Layer 4 of a small transformer language model trained on English Wikipedia (10 layers, counted from 0, width 64).
A neuron's activation on a vector x is GELU(weights . x + bias), where the dot is the dot product.
The model reads these tokens: " no" " more" " than" " two" " minutes" " and" " consist" " of" " several" " mode" "rate" "-" "spe" "ed" " fl" "ips" " and" " face" "-" "down" " \"" "han" "g" "time" "\"" "," " before" " un" "lock" "ing" " the" " go"

The vector x that enters this layer's MLP at each token. A number n stands for n times 0.038.
0 " no": -20 58 8 1 -5 11 -6 0 5 41 -22 -16 -3 -27 -5 43 3 -66 14 3 4 15 -5 -8 -34 19 -13 -76 12 -17 11 -30 8 -15 8 -35 24 -5 -10 -19 -5 14 -26 26 63 -40 -22 30 -17 15 9 17 -1 -25 -33 -10 12 -34 19 32 4 20 42 62
1 " more": -7 62 11 18 -12 -13 5 -4 -6 17 -6 -10 1 -10 8 42 -8 -64 19 -9 17 36 -10 8 -43 27 10 -84 6 6 -12 -31 -4 -33 5 -35 7 -1 -7 -13 -10 -2 -24 10 65 -35 -12 24 -1 0 25 34 -7 -22 -24 -21 -3 -43 20 31 2 21 38 53
2 " than": -12 46 13 33 21 -20 0 -10 -7 -6 5 1 -7 -14 -5 56 -12 -72 17 -11 -1 34 11 -15 -30 42 16 -57 5 13 -1 -30 17 -40 15 -46 7 -18 -2 -19 2 -7 -13 24 61 -31 -24 25 8 -5 2 20 5 -36 -6 -35 8 -55 17 43 -7 27 22 41
3 " two": -16 46 12 14 -7 -21 -20 -4 -1 29 -2 3 -14 -21 26 44 -13 -86 11 7 22 37 -12 16 -33 19 0 -69 16 6 -9 -20 -4 -22 15 -29 -1 11 -5 -25 -13 -6 -15 16 61 -39 -11 27 -15 2 21 43 0 -23 -17 -30 6 -43 11 24 -3 11 44 49
4 " minutes": -29 31 22 12 0 -27 -2 -2 6 11 -19 12 -22 -21 -3 40 5 -81 -4 -6 3 46 -8 25 3 20 20 -62 -4 30 -9 -46 13 -35 18 -38 31 -11 -24 -18 0 2 6 6 63 -35 11 22 -7 34 14 25 6 -44 -2 -41 -2 -39 16 26 -7 9 25 43
5 " and": -26 45 1 27 23 0 -12 -11 -10 14 -13 -7 -10 -16 10 53 -14 -72 -2 -9 -3 40 18 4 -32 32 6 -44 4 10 -14 -11 35 -15 10 -44 -11 -20 11 -34 0 -15 -9 24 63 -52 -6 0 -2 -8 16 16 -11 -32 -13 -35 15 -49 14 49 18 26 31 48
6 " consist": -7 63 30 15 -7 -11 -2 0 -10 19 5 -20 -19 -14 0 23 33 -71 0 -32 18 30 -8 12 -29 32 8 -69 3 16 -18 -18 19 -25 18 -41 -3 2 -28 -33 -15 0 -10 -3 59 -24 -2 3 -10 -3 5 29 11 -29 -6 -13 19 -51 18 43 -15 31 22 61
7 " of": -26 45 -1 49 14 -8 -37 -10 -36 24 8 1 -10 -7 13 35 2 -66 4 -22 11 33 -2 4 -22 31 2 -54 -5 22 -25 -17 23 -29 22 -45 -1 -5 23 -41 -6 -4 1 19 74 -28 -7 8 -13 0 0 13 -3 -18 -10 -40 0 -44 9 45 13 27 21 49
8 " several": -12 61 10 25 -9 -21 -34 -15 -17 23 14 -1 -12 -26 29 46 -4 -75 10 2 13 39 -20 22 -47 21 2 -51 -1 9 -16 -16 0 -19 14 -35 -21 5 -11 -12 -15 -3 1 7 68 -24 -8 18 -17 -6 30 35 -1 -16 -20 -33 12 -40 14 23 -6 20 36 56
9 " mode": -17 36 20 11 -7 -29 -25 0 -13 39 -23 -19 -23 -27 26 4 -7 -48 4 -12 15 42 -11 -4 -28 25 2 -62 -6 7 -22 -7 17 -31 22 -21 6 -20 -26 -32 12 -7 11 -4 60 -18 -23 21 0 19 31 50 6 -16 -23 -32 2 -33 11 59 -17 40 35 60
10 "rate": -1 19 16 12 -3 -12 -24 -8 -11 46 -23 -11 -19 -19 16 25 6 -81 11 10 12 44 7 -2 -18 9 -12 -30 -29 19 -45 1 23 -35 21 -33 6 -4 4 -18 14 -2 16 7 74 -31 -17 25 -23 23 42 2 7 -25 -24 -53 0 -29 -6 45 -12 15 29 55
11 "-": -19 27 -6 2 7 5 -25 -2 -10 25 -3 16 -24 -32 42 12 -22 -75 13 -10 -6 27 -15 37 -16 44 13 -47 3 29 -18 -2 11 -6 9 -48 -3 -9 8 -38 11 -15 -1 13 31 -39 -29 -1 -3 16 -1 22 -17 -30 -9 -48 -2 -26 11 35 38 30 45 75
12 "spe": -13 29 5 -19 10 -18 7 14 -7 33 -29 -5 -17 -31 14 -5 15 -70 6 1 -2 52 20 2 -13 22 8 -55 -14 31 -49 -10 22 -35 26 -41 -20 14 -19 -40 -10 5 12 15 49 -19 -24 11 -11 30 23 44 -5 -36 -11 -50 7 -16 16 40 30 6 26 49
13 "ed": -14 13 7 20 8 7 -12 -11 -17 41 -14 -7 -4 -19 31 37 23 -79 16 -8 6 50 6 13 -22 14 8 -63 -3 44 -39 15 25 -40 10 -45 -11 2 7 -17 -9 -25 2 -8 53 -27 -17 13 3 22 33 -7 -9 -29 -23 -34 -7 -44 -7 38 1 26 36 43
14 " fl": -22 36 -3 0 18 3 23 14 17 27 -10 -28 -19 -15 36 -10 -16 -84 -6 0 -17 19 3 15 -20 27 -8 -54 -23 27 -15 -14 3 12 10 -27 -32 -4 -10 -25 6 9 7 6 64 -36 -9 -6 -21 20 15 37 11 -50 -33 -22 32 -19 21 37 -20 25 49 50
15 "ips": -9 10 13 -1 14 2 8 -2 6 42 -9 -4 -14 -2 23 13 3 -85 10 0 -21 53 9 31 1 5 11 -75 -11 45 -37 10 6 -47 35 -47 25 -17 -4 -17 -9 -20 8 -4 58 -32 -2 -8 -10 22 38 -9 20 -34 -6 -40 6 -24 -8 22 -11 14 27 36
16 " and": -15 33 3 27 27 11 -12 -20 -13 18 -15 -1 -11 -14 29 36 -11 -66 3 -8 0 45 21 7 -33 27 -2 -32 -7 11 -15 12 44 -12 13 -43 -33 -25 3 -33 -2 -21 4 16 57 -63 3 -14 -3 -7 8 -3 -6 -38 -9 -44 13 -44 7 55 30 38 34 36
17 " face": -17 7 23 6 18 -9 11 -21 -13 41 4 -6 -27 -24 27 23 -10 -84 6 -7 6 39 1 23 -9 2 -3 -49 -19 24 -23 5 9 -29 29 -30 -5 -5 -34 -26 -2 11 12 7 62 -53 1 13 -10 21 23 0 10 -30 1 -57 2 -27 5 27 -6 28 39 69
18 "-": -21 16 -5 -2 14 13 -18 -8 -17 28 -4 19 -23 -26 47 1 -26 -74 11 -16 -3 28 -9 43 -15 37 13 -46 2 34 -27 8 17 -4 14 -45 -8 -10 1 -37 8 -14 3 16 28 -47 -29 -4 -3 21 -8 12 -20 -29 -7 -48 -1 -19 7 29 48 41 44 66
19 "down": -12 -11 17 -4 5 0 -1 -8 -16 40 -7 -2 -17 -20 26 34 3 -76 -9 -16 9 54 -1 20 -23 12 9 -59 -11 27 -36 14 19 -54 29 -30 -6 -13 -7 -29 8 -12 12 10 76 -19 -2 13 -22 37 32 -1 10 -20 -15 -39 -3 -29 -18 19 2 30 31 54
20 " \"": -10 57 48 -14 -25 -9 -30 -18 -6 39 -17 0 -10 -10 41 1 -6 -55 10 -10 -13 23 -15 33 -2 27 -2 -36 -3 4 7 -1 1 -23 9 -32 -7 -27 -9 -45 27 -14 10 9 64 -54 -40 -17 -9 42 8 -20 1 -33 -28 -22 16 17 10 53 8 36 27 44
21 "han": -4 5 12 -4 12 15 -10 -13 3 59 -6 -21 -18 -18 18 22 6 -63 14 1 -23 47 8 16 -19 25 27 -44 -1 21 -33 29 27 -42 28 -33 -10 22 -11 -18 14 -28 11 8 61 -22 -33 16 -23 12 10 -9 5 -50 -8 -60 4 -33 -12 23 17 2 5 68
22 "g": -25 11 6 4 21 15 -39 -21 -2 54 -33 12 -20 -20 24 -1 -7 -61 -3 31 -10 44 6 15 -11 19 9 -59 -7 20 -45 20 24 -21 8 -45 -14 16 3 -37 -1 -10 -12 -3 50 -30 -11 12 -26 32 45 16 10 -33 -3 -43 10 -32 7 28 35 16 15 55
23 "time": -2 -16 32 7 -2 -7 -26 -16 1 40 -9 16 -43 -8 26 31 6 -75 -5 23 11 52 -2 7 -25 23 10 -44 -30 14 -41 0 33 -39 18 -16 -12 4 0 -16 -11 -16 15 5 59 -41 21 -3 -14 35 36 4 4 -35 -15 -57 -7 -28 -7 22 10 25 25 54
24 "\"": -16 -8 33 -14 7 -8 -39 -17 -3 38 -19 30 -12 -13 25 53 25 -62 3 16 -2 71 0 6 -16 38 -21 -50 7 9 5 1 32 -31 9 -18 -22 -15 -39 -49 35 -38 10 9 50 -13 16 -15 -39 26 1 -7 6 -34 -15 -13 -2 -28 3 31 23 14 11 42
25 ",": -14 -2 24 28 39 -19 -35 -11 -5 8 -22 5 -18 -13 31 38 -22 -55 2 12 -3 28 -5 22 -27 26 -10 -44 -10 9 -23 19 30 12 1 -20 -31 -10 17 -34 20 -8 6 4 68 -53 -11 -24 -29 31 15 -3 -17 -16 3 -42 12 -47 -15 56 33 27 15 56
26 " before": -11 31 30 26 21 -12 -21 -24 -8 4 12 12 -27 -9 33 26 -15 -61 -9 1 -7 63 12 -9 -34 3 5 -46 -6 3 -20 -15 42 -31 29 -19 -32 -3 -13 -29 -4 -13 7 7 93 -42 6 11 -19 13 -7 15 -17 3 -17 -38 -2 -16 -6 47 20 18 -7 55
27 " un": -3 50 16 -13 -2 -3 -2 -13 -18 17 -5 -30 -8 -22 56 11 -1 -49 14 -21 -19 11 -15 33 -33 23 38 -65 -10 30 -3 -2 -6 -9 12 -23 -50 -25 -12 -35 4 9 -9 -6 47 -36 -24 -15 40 7 9 15 -12 -32 -7 -12 3 -3 14 40 27 38 4 80
28 "lock": 8 -8 24 -13 -5 9 -17 15 4 20 -6 -20 -15 -4 38 42 -14 -61 1 -21 -8 37 0 20 -29 12 19 -60 -15 41 -43 22 5 -33 49 -16 -20 0 -6 -28 19 -19 20 1 76 -38 -10 14 -3 27 24 0 -9 -24 7 -54 6 -34 1 0 12 7 -12 63
29 "ing": -8 13 19 6 8 17 -39 -8 -26 18 -6 -1 -17 2 38 39 0 -69 19 -9 15 50 11 14 -28 -9 18 -56 -26 34 -46 19 25 -54 34 -31 -24 -1 10 -18 2 -13 8 11 69 -24 -11 3 -9 18 28 -21 -9 -29 -15 -27 4 -36 -3 27 2 31 10 50
30 " the": 0 49 26 12 -10 12 -31 -35 -21 27 12 13 -3 -7 58 31 6 -79 -5 -9 11 21 11 10 -29 -12 -10 -21 -3 -5 -9 1 26 -28 29 -25 -65 1 13 -25 7 6 7 9 65 -37 -12 -10 -33 12 11 1 -7 -31 -27 -24 11 -29 4 7 9 20 43 62
31 " go": -40 42 31 6 11 -18 11 -14 -11 11 -33 -28 -16 -19 45 1 9 -64 15 27 -11 34 13 21 14 -8 28 -74 -11 30 -27 -8 27 16 2 -32 -28 -10 -40 -7 1 33 -4 -4 55 -46 -26 -2 0 55 12 15 3 -30 4 -39 15 -19 15 30 4 0 6 31

Each question shows the input weights of one neuron of the MLP. A number n stands for n times 0.0041.

n149 (bias -0.014): -1 37 18 -11 -3 -21 31 -35 6 -30 22 -8 22 -2 -24 16 -28 21 9 -21 -19 2 2 -20 25 -12 -13 23 8 -7 2 -6 30 1 -4 32 -23 28 -12 -24 12 -26 17 4 10 -6 15 -25 -4 7 4 -23 10 -4 -11 -28 8 12 12 46 23 -19 -27 -29
Which token does this neuron like most? 26 " before"

n222 (bias -0.016): 23 -25 15 -7 -13 -46 -19 1 29 -34 -25 1 -10 9 -11 21 -28 4 -7 27 -42 -16 17 -12 -35 6 -5 -18 7 6 -19 17 -2 -8 -30 27 -25 -4 42 12 -15 15 -20 17 4 14 -22 -22 2 1 -27 7 23 19 26 25 -1 25 16 25 -8 1 17 29
Which token does this neuron like most? 25 ","

n178 (bias -0.010): -9 -19 -11 2 -5 13 9 9 -2 -19 -14 7 -8 22 -21 -12 10 11 10 -8 -14 -26 -1 13 -4 3 -7 -6 -6 -10 -6 2 5 -28 28 13 29 -21 41 -4 -3 16 4 12 -2 1 1 8 -9 49 -16 3 -24 -1 -3 -11 -1 -6 -19 3 1 -15 17 19
On which token does it fire most, and how strongly? 19 "down", at about 0.16

n185 (bias -0.021): 8 -3 10 4 21 7 -8 -4 14 1 0 8 -2 -6 -10 -1 -9 -7 12 14 -6 6 3 -13 -6 18 -6 5 -16 -9 -9 10 -10 -3 1 3 -3 6 16 1 -20 8 -11 17 7 -8 -23 1 -21 12 18 10 -7 3 -3 -10 0 -10 18 7 -9 -10 -1 -3
Which token does this neuron like most? 22 "g"

n18 (bias -0.025): 1 9 12 -9 35 34 -23 -26 -27 2 21 45 51 29 -44 -20 -7 24 -4 -16 -8 18 20 -16 -23 -8 0 -6 -9 -28 -14 -37 17 14 75 17 -18 3 -17 -34 3 -32 -15 55 -33 -15 17 3 17 -38 -17 45 26 -46 -3 3 2 16 -22 46 -21 37 -21 -31
On which token does it fire most, and how strongly? 16 " and", at about 0.48

n126 (bias -0.025): 45 6 0 2 -11 -4 -10 -8 41 28 8 50 23 45 16 7 25 -57 -47 4 7 -43 21 -14 37 -40 23 -54 12 -7 8 -37 -56 9 17 -4 36 7 7 -30 32 9 8 19 -38 18 -32 -37 -8 -29 11 13 -68 13 -1 -9 -28 39 -40 44 -32 -2 -15 -12
On which three tokens does it fire most, strongest first? 20 " \"", 15 "ips", 3 " two"

n115 (bias -0.021): 21 -26 -4 33 -6 -7 34 15 -12 8 -17 13 -18 39 -17 0 10 -3 -48 3 -12 -10 -11 -50 -20 -34 42 -30 28 -25 9 -12 19 33 6 5 -32 36 -12 28 5 0 -8 7 8 -4 59 -5 2 -24 61 -3 39 -9 -4 -3 -12 -34 -14 -3 17 -15 -2 -12
Which token does this neuron like most? 23 "time"

n191 (bias -0.019): 21 -5 2 -45 10 -14 -15 49 4 14 5 21 18 -7 8 -5 -22 5 6 37 -34 -2 -6 -21 7 13 1 18 26 26 -7 3 -25 -3 -18 5 -10 -11 20 -9 17 -16 -33 -6 -14 7 8 -6 -44 -30 4 -4 37 -31 2 3 5 -36 -14 44 12 3 0 9
On which three tokens does it fire most, strongest first? 24 "\"", 22 "g", 25 ","

n62 (bias 0.001): -3 0 -1 7 -4 -4 26 -1 -47 16 1 4 -22 -36 -22 -34 10 -37 -6 6 -34 10 14 14 -42 -9 -29 11 -25 -20 44 -1 -39 -15 20 -19 32 -7 13 31 10 -36 11 16 -12 21 13 -30 -2 36 49 -27 45 2 66 37 2 3 3 17 -38 31 12 -18
Which token does this neuron like most? 15 "ips"

n194 (bias -0.015): 43 -39 3 8 -1 0 1 3 0 -10 -27 9 -6 -37 -36 15 17 -22 -10 -7 -35 3 7 -4 10 3 -17 -7 15 12 -1 5 21 8 5 -7 -4 19 7 -5 -19 -36 19 18 -35 28 69 -35 -6 5 11 3 -4 31 -16 -10 -10 9 -24 15 42 29 1 -14
Its two highest activations, in order, are on tokens 24 "\"", 23 "time"

n155 (bias -0.014): 1 -6 10 -26 -13 -7 -10 -13 16 -1 -16 13 -12 -26 -26 -3 36 7 10 13 1 13 -10 0 -4 -10 -16 -28 3 1 38 -16 9 -19 32 6 -24 -1 -11 15 -10 6 27 -2 -17 -5 -1 3 -14 32 20 0 7 0 15 11 4 6 -10 -10 -21 12 -12 -23
Which token does this neuron like most? 24 "\""

n142 (bias -0.019): -3 -1 -1 3 3 -4 -7 -6 -6 5 6 8 0 1 -9 1 6 9 3 -5 -11 -3 0 2 0 0 8 -1 -1 2 0 -6 0 -5 1 1 -2 10 6 -7 3 -8 6 -1 0 1 11 0 -4 -9 2 -2 1 3 -2 -13 -9 -9 -3 1 5 -3 -4 -7
On which token does it fire most, and how strongly? 7 " of", at about 0.11

n186 (bias -0.015): 7 28 -14 24 -14 -18 28 1 -30 -20 20 12 -5 8 -2 33 -11 37 -24 -17 13 -10 -20 11 0 12 5 7 -29 31 -11 -8 12 14 39 23 22 39 3 -1 38 -16 -33 -7 -10 -19 -15 -2 -53 -17 16 27 -5 -61 18 34 -3 -27 28 -36 -16 9 -12 -31
On which token does it fire most, and how strongly? 6 " consist", at about 0.12

n116 (bias -0.013): -12 4 51 12 -6 19 7 22 13 -16 11 3 24 8 -9 9 -9 -24 2 7 -6 19 9 3 -5 -3 22 -1 -4 23 39 -15 -19 -50 -2 -8 -3 -9 19 16 2 -47 -60 19 -24 3 9 9 -2 15 16 -9 5 14 -13 -16 -14 -6 29 -24 5 -13 -30 -15
Which token does this neuron like most? 2 " than"

n113 (bias -0.005): 8 9 -40 -27 36 47 14 -7 -4 30 -29 52 18 -26 34 5 -40 -4 43 -30 7 14 -5 3 -2 -3 -28 10 -48 -42 25 -29 -18 -9 -29 -22 17 7 -24 37 65 -5 2 15 7 -38 24 -34 65 -25 -11 -53 47 -18 11 29 30 0 2 -1 25 -16 23 3
Its two highest activations, in order, are on tokens 16 " and", 20 " \""

n127 (bias -0.019): 15 -22 35 -6 -63 12 -26 -1 10 25 -11 -5 7 -25 -26 -21 -9 -36 -39 -10 -5 -10 9 -16 15 -48 -9 6 25 -38 39 2 -7 22 36 2 54 7 36 -23 3 40 -34 31 5 2 46 2 -33 -34 50 -19 -21 34 -44 8 7 0 -24 -11 0 5 10 19
Its two highest activations, in order, are on tokens 0 " no", 30 " the"

n63 (bias -0.002): 13 -17 -12 -22 -57 -3 -15 -22 19 -13 16 -1 -3 -32 -31 13 -36 27 18 21 17 50 -68 35 -5 1 17 -5 -4 -7 16 -13 20 -23 -3 11 23 19 -18 -11 -9 18 -27 6 14 -35 11 2 -7 -40 24 -14 17 16 24 74 4 -6 -5 -14 0 -5 21 39
On which token does it fire most, and how strongly? 1 " more", at about 0.69

n189 (bias -0.024): -2 -20 -16 6 -20 6 19 -2 -8 11 7 -12 -6 -9 -2 17 -13 29 -10 -14 -17 54 1 -7 -12 18 44 35 22 1 -30 15 26 1 -40 -23 -7 4 6 -6 -47 -41 23 -12 -21 -24 23 5 25 -2 11 -2 30 8 26 -21 -14 -53 18 3 9 39 4 -7
On which token does it fire most, and how strongly? 16 " and", at about 1.1

n37 (bias -0.020): 27 26 12 6 60 -10 -7 7 52 -3 -13 21 -23 -18 -54 -22 45 -10 35 29 -6 7 2 -28 -28 -14 -57 28 18 -24 -14 -14 3 14 27 30 -2 -1 -15 11 -25 11 -49 33 -61 -9 -52 10 41 56 -41 -18 -23 -20 26 -1 -61 -35 -12 -22 -4 41 26 14
Which token does this neuron like most? 0 " no"

n163 (bias 0.009): 1 2 36 22 4 1 -5 19 56 -28 -8 -19 -11 -25 -3 -40 -23 -20 19 -25 -23 11 -24 37 28 -10 56 -43 23 17 -38 -6 -41 27 7 35 27 7 -19 -11 10 -17 28 48 26 1 -3 19 23 -40 -22 10 -44 77 3 26 5 -21 35 -32 -18 3 -66 10
Which token does this neuron like most? 28 "lock"

n20 (bias -0.025): -9 25 0 1 10 0 -4 6 -3 28 -1 -17 -5 0 -8 12 -35 -2 5 -38 27 11 6 -7 -48 16 -3 5 21 21 6 9 18 8 -13 -48 22 -24 -13 -7 -23 -20 -3 37 -2 -24 33 25 64 -22 -16 -15 -17 25 -2 35 1 -5 -17 -2 -6 -11 -42 17
Which token does this neuron like most? 5 " and"

n0 (bias -0.018): 51 -8 -42 -19 -2 -1 21 58 -11 -22 0 6 6 11 -5 0 51 13 22 -16 1 -22 -17 -5 -20 36 6 5 -2 -21 33 -9 -6 -18 32 -31 10 26 -12 -6 6 -10 17 -23 25 12 4 6 -47 -61 -17 -55 49 1 -11 -40 -22 -28 51 -28 14 11 -9 -10
On which three tokens does it fire most, strongest first? 6 " consist", 21 "han", 2 " than"

n200 (bias -0.011): 33 62 17 4 25 -5 35 2 3 -24 3 -14 11 34 20 -12 -12 54 -23 4 -5 -40 22 7 -15 -34 -11 -40 -3 -9 -26 16 -4 -1 -7 7 3 15 -21 -39 -11 -23 -30 -39 2 -14 3 19 23 -8 -13 5 13 25 -27 -29 2 -4 -1 9 5 -11 4 37
Which token does this neuron like most? 27 " un"

n207 (bias -0.016): 16 -10 33 -1 47 -13 -44 -50 13 22 -17 58 19 14 -48 14 -11 12 -9 -11 31 23 -17 -13 30 12 26 -54 21 9 4 -51 -32 6 -1 -1 -7 -9 -20 47 -13 -24 -9 3 -4 8 2 32 30 -2 25 4 1 -5 19 -22 31 0 -10 -7 -20 -27 -25 -32
Its two highest activations, in order, are on tokens 4 " minutes", 2 " than"

n13 (bias -0.017): 59 11 24 -9 4 83 -9 21 -1 -10 -57 15 -12 -2 -59 -12 -15 -2 -20 -17 -18 8 7 17 -18 19 -31 20 -23 23 -13 0 1 28 40 -11 63 -15 -18 -9 0 -31 1 -3 32 -47 7 26 25 -3 -11 -37 7 2 27 17 1 7 -33 -47 13 -37 48 -22
Its two highest activations, in order, are on tokens 15 "ips", 28 "lock"

n100 (bias -0.024): 33 -40 44 -7 -50 -54 -28 11 19 -14 28 -21 18 -12 -20 14 -19 36 -28 0 35 16 -4 13 26 66 -24 17 -28 -18 -7 11 12 -11 -55 -44 -37 64 0 3 -3 -12 3 -14 -9 -45 -31 11 -29 7 -21 31 16 17 20 7 -3 -25 45 -9 49 -32 6 15
Its two highest activations, in order, are on tokens 25 ",", 24 "\""

n203 (bias -0.001): -5 12 33 -3 13 18 22 -16 7 -16 -8 10 -15 -1 27 5 -2 4 4 -29 14 10 -15 -14 2 -5 -4 10 13 -5 -3 -19 -10 -23 -14 8 -9 -16 2 -26 -29 18 -21 2 -5 30 10 46 24 -20 32 9 -32 -31 2 49 -14 1 44 -2 -9 -14 -4 17
On which three tokens does it fire most, strongest first? 1 " more", 27 " un", 6 " consist"

n208 (bias -0.016): -1 21 -24 0 -8 -4 1 5 -4 5 -20 2 8 23 15 -8 16 -4 -6 16 -10 -1 2 -16 0 0 28 -4 3 0 5 -4 15 2 -34 7 -21 8 -14 8 11 -5 -7 -18 -7 21 12 -1 -1 -8 21 0 6 -11 3 5 3 -1 -5 -12 9 -18 -6 -1
On which token does it fire most, and how strongly? 31 " go", at about 0.11

n172 (bias -0.014): 38 6 24 4 -53 2 -24 -39 -6 1 17 10 10 63 -6 28 -17 -10 2 1 9 -7 -29 11 -16 3 23 0 -12 -40 -35 -38 32 1 0 13 -21 3 12 7 -20 13 -2 -9 -5 18 -9 18 -35 -3 44 -14 32 26 -11 32 14 -12 2 -31 37 18 31 -21
Which token does this neuron like most? 30 " the"

n68 (bias -0.022): 2 35 -1 4 1 -12 -10 -15 27 17 14 -20 -19 26 0 8 -42 -38 12 -30 -3 15 -4 -14 1 -11 30 27 2 -15 -18 13 24 4 -30 -22 19 -21 -28 -26 -6 -3 9 -18 -17 54 -4 4 9 -6 20 -18 -21 0 11 20 6 21 23 -34 1 3 -15 8
On which token does it fire most, and how strongly? 27 " un", at about 0.07

n195 (bias 0.010): -18 -37 -8 -33 -35 -15 6 -9 14 -14 15 27 19 -48 -32 -31 18 11 17 -10 33 -6 6 29 -11 7 -16 35 18 -18 -16 2 -8 0 -28 -24 10 -12 -8 -6 43 -23 -8 -26 22 -16 17 43 -35 26 1 15 54 11 4 13 -18 2 -4 -7 36 22 -1 34
On which token does it fire most, and how strongly? 24 "\"", at about 0.49

n8 (bias 0.001): -51 -26 24 -81 11 -2 -22 65 -23 15 13 3 33 -41 -20 2 -32 26 9 -8 -5 -46 -16 8 -27 51 -7 -31 3 16 -15 -2 -19 36 26 -2 -8 -30 -63 12 30 -19 0 32 9 -29 7 38 -1 -30 4 -23 7 19 6 41 22 9 -12 17 33 2 -3 10
On which token does it fire most, and how strongly? 27 " un", at about 0.71

n54 (bias -0.008): -33 -9 60 -63 35 -25 -26 -3 -16 32 11 -21 3 9 -9 -5 -7 46 16 26 -4 -4 -10 1 -25 24 -17 40 4 -18 32 -3 38 -19 -20 -5 -24 -3 -47 36 11 -27 8 -22 10 -42 -20 52 3 -42 19 -31 24 3 -32 23 18 0 19 27 -22 -12 23 3
On which token does it fire most, and how strongly? 20 " \"", at about 0.71

n144 (bias -0.021): -1 22 28 -19 -33 0 17 9 24 -7 -31 -6 -4 -23 5 17 -11 -27 -35 20 55 -29 -15 -19 29 -29 6 1 59 -38 -7 -12 17 14 34 -12 0 26 11 2 1 -17 17 6 -48 2 16 -35 -14 -8 7 -11 1 -12 -22 4 -28 42 -30 12 28 28 15 16
On which three tokens does it fire most, strongest first? 30 " the", 20 " \"", 0 " no"

n69 (bias -0.008): -23 18 -23 -5 4 -23 -4 54 22 -41 -26 10 -11 -9 9 -8 0 7 36 28 -5 -9 12 -10 -20 -10 31 -12 -2 -20 -24 -9 -1 12 -4 35 24 4 -10 19 -13 -9 -41 3 36 3 -10 -11 -8 -14 -14 -4 -5 -20 11 10 18 25 11 -34 -3 45 -11 -6
On which three tokens does it fire most, strongest first? 31 " go", 0 " no", 1 " more"

n61 (bias -0.008): 25 2 -13 30 16 -18 35 39 0 -12 17 10 9 11 32 -18 -8 0 -18 44 -33 -3 8 -34 -5 71 9 -6 -33 -17 38 14 -42 33 -10 -12 -12 15 -19 14 -2 13 -16 15 14 -16 30 -9 -44 -25 25 -30 -27 15 -10 13 52 -17 -2 5 -21 -25 16 -6
Which token does this neuron like most? 14 " fl"

n206 (bias -0.003): 0 -11 4 17 -2 27 -11 5 33 20 21 -6 7 14 16 7 26 2 31 -10 -26 -22 24 13 -10 -6 2 34 0 -1 -35 18 -19 -7 -57 1 9 -29 -49 -10 51 -6 12 -27 -6 0 -29 0 -35 -3 13 15 -11 4 -14 10 12 -7 -11 21 -14 -13 -1 24
Which token does this neuron like most? 21 "han"

n4 (bias -0.001): 5 -7 -1 6 -12 7 -10 -1 14 -12 8 -9 1 4 7 -3 3 -9 2 6 -9 1 -1 -9 6 10 -12 5 0 3 -2 -2 5 -1 -15 -20 -11 -1 -8 -6 1 5 -4 -9 -7 -6 -1 8 0 -12 11 11 -8 13 -2 -14 4 -4 10 15 4 -11 1 14
On which token does it fire most, and how strongly? 11 "-", at about 0.31

n32 (bias -0.020): 1 -7 -9 -7 15 -14 -2 32 18 5 6 10 -8 1 -2 -4 -16 -26 22 16 18 17 -3 -4 10 -7 8 -9 7 -27 -8 3 -14 -1 5 3 21 9 -23 -8 -4 2 -17 7 -21 -13 -9 17 7 0 9 -17 -3 10 24 -12 27 -6 -7 1 -3 0 8 -14
Which token does this neuron like most? 3 " two"

n169 (bias -0.022): -2 4 9 23 0 -1 -18 20 -8 -16 23 5 -35 1 -20 -7 -1 17 10 -3 14 18 18 1 -1 5 -14 -23 -4 -13 14 -14 1 -27 -34 22 9 -12 -4 -14 7 -6 -1 4 17 -8 13 21 -23 8 12 -4 10 30 26 -23 24 9 -13 -24 0 -20 2 5
On which token does it fire most, and how strongly? 26 " before", at about 0.41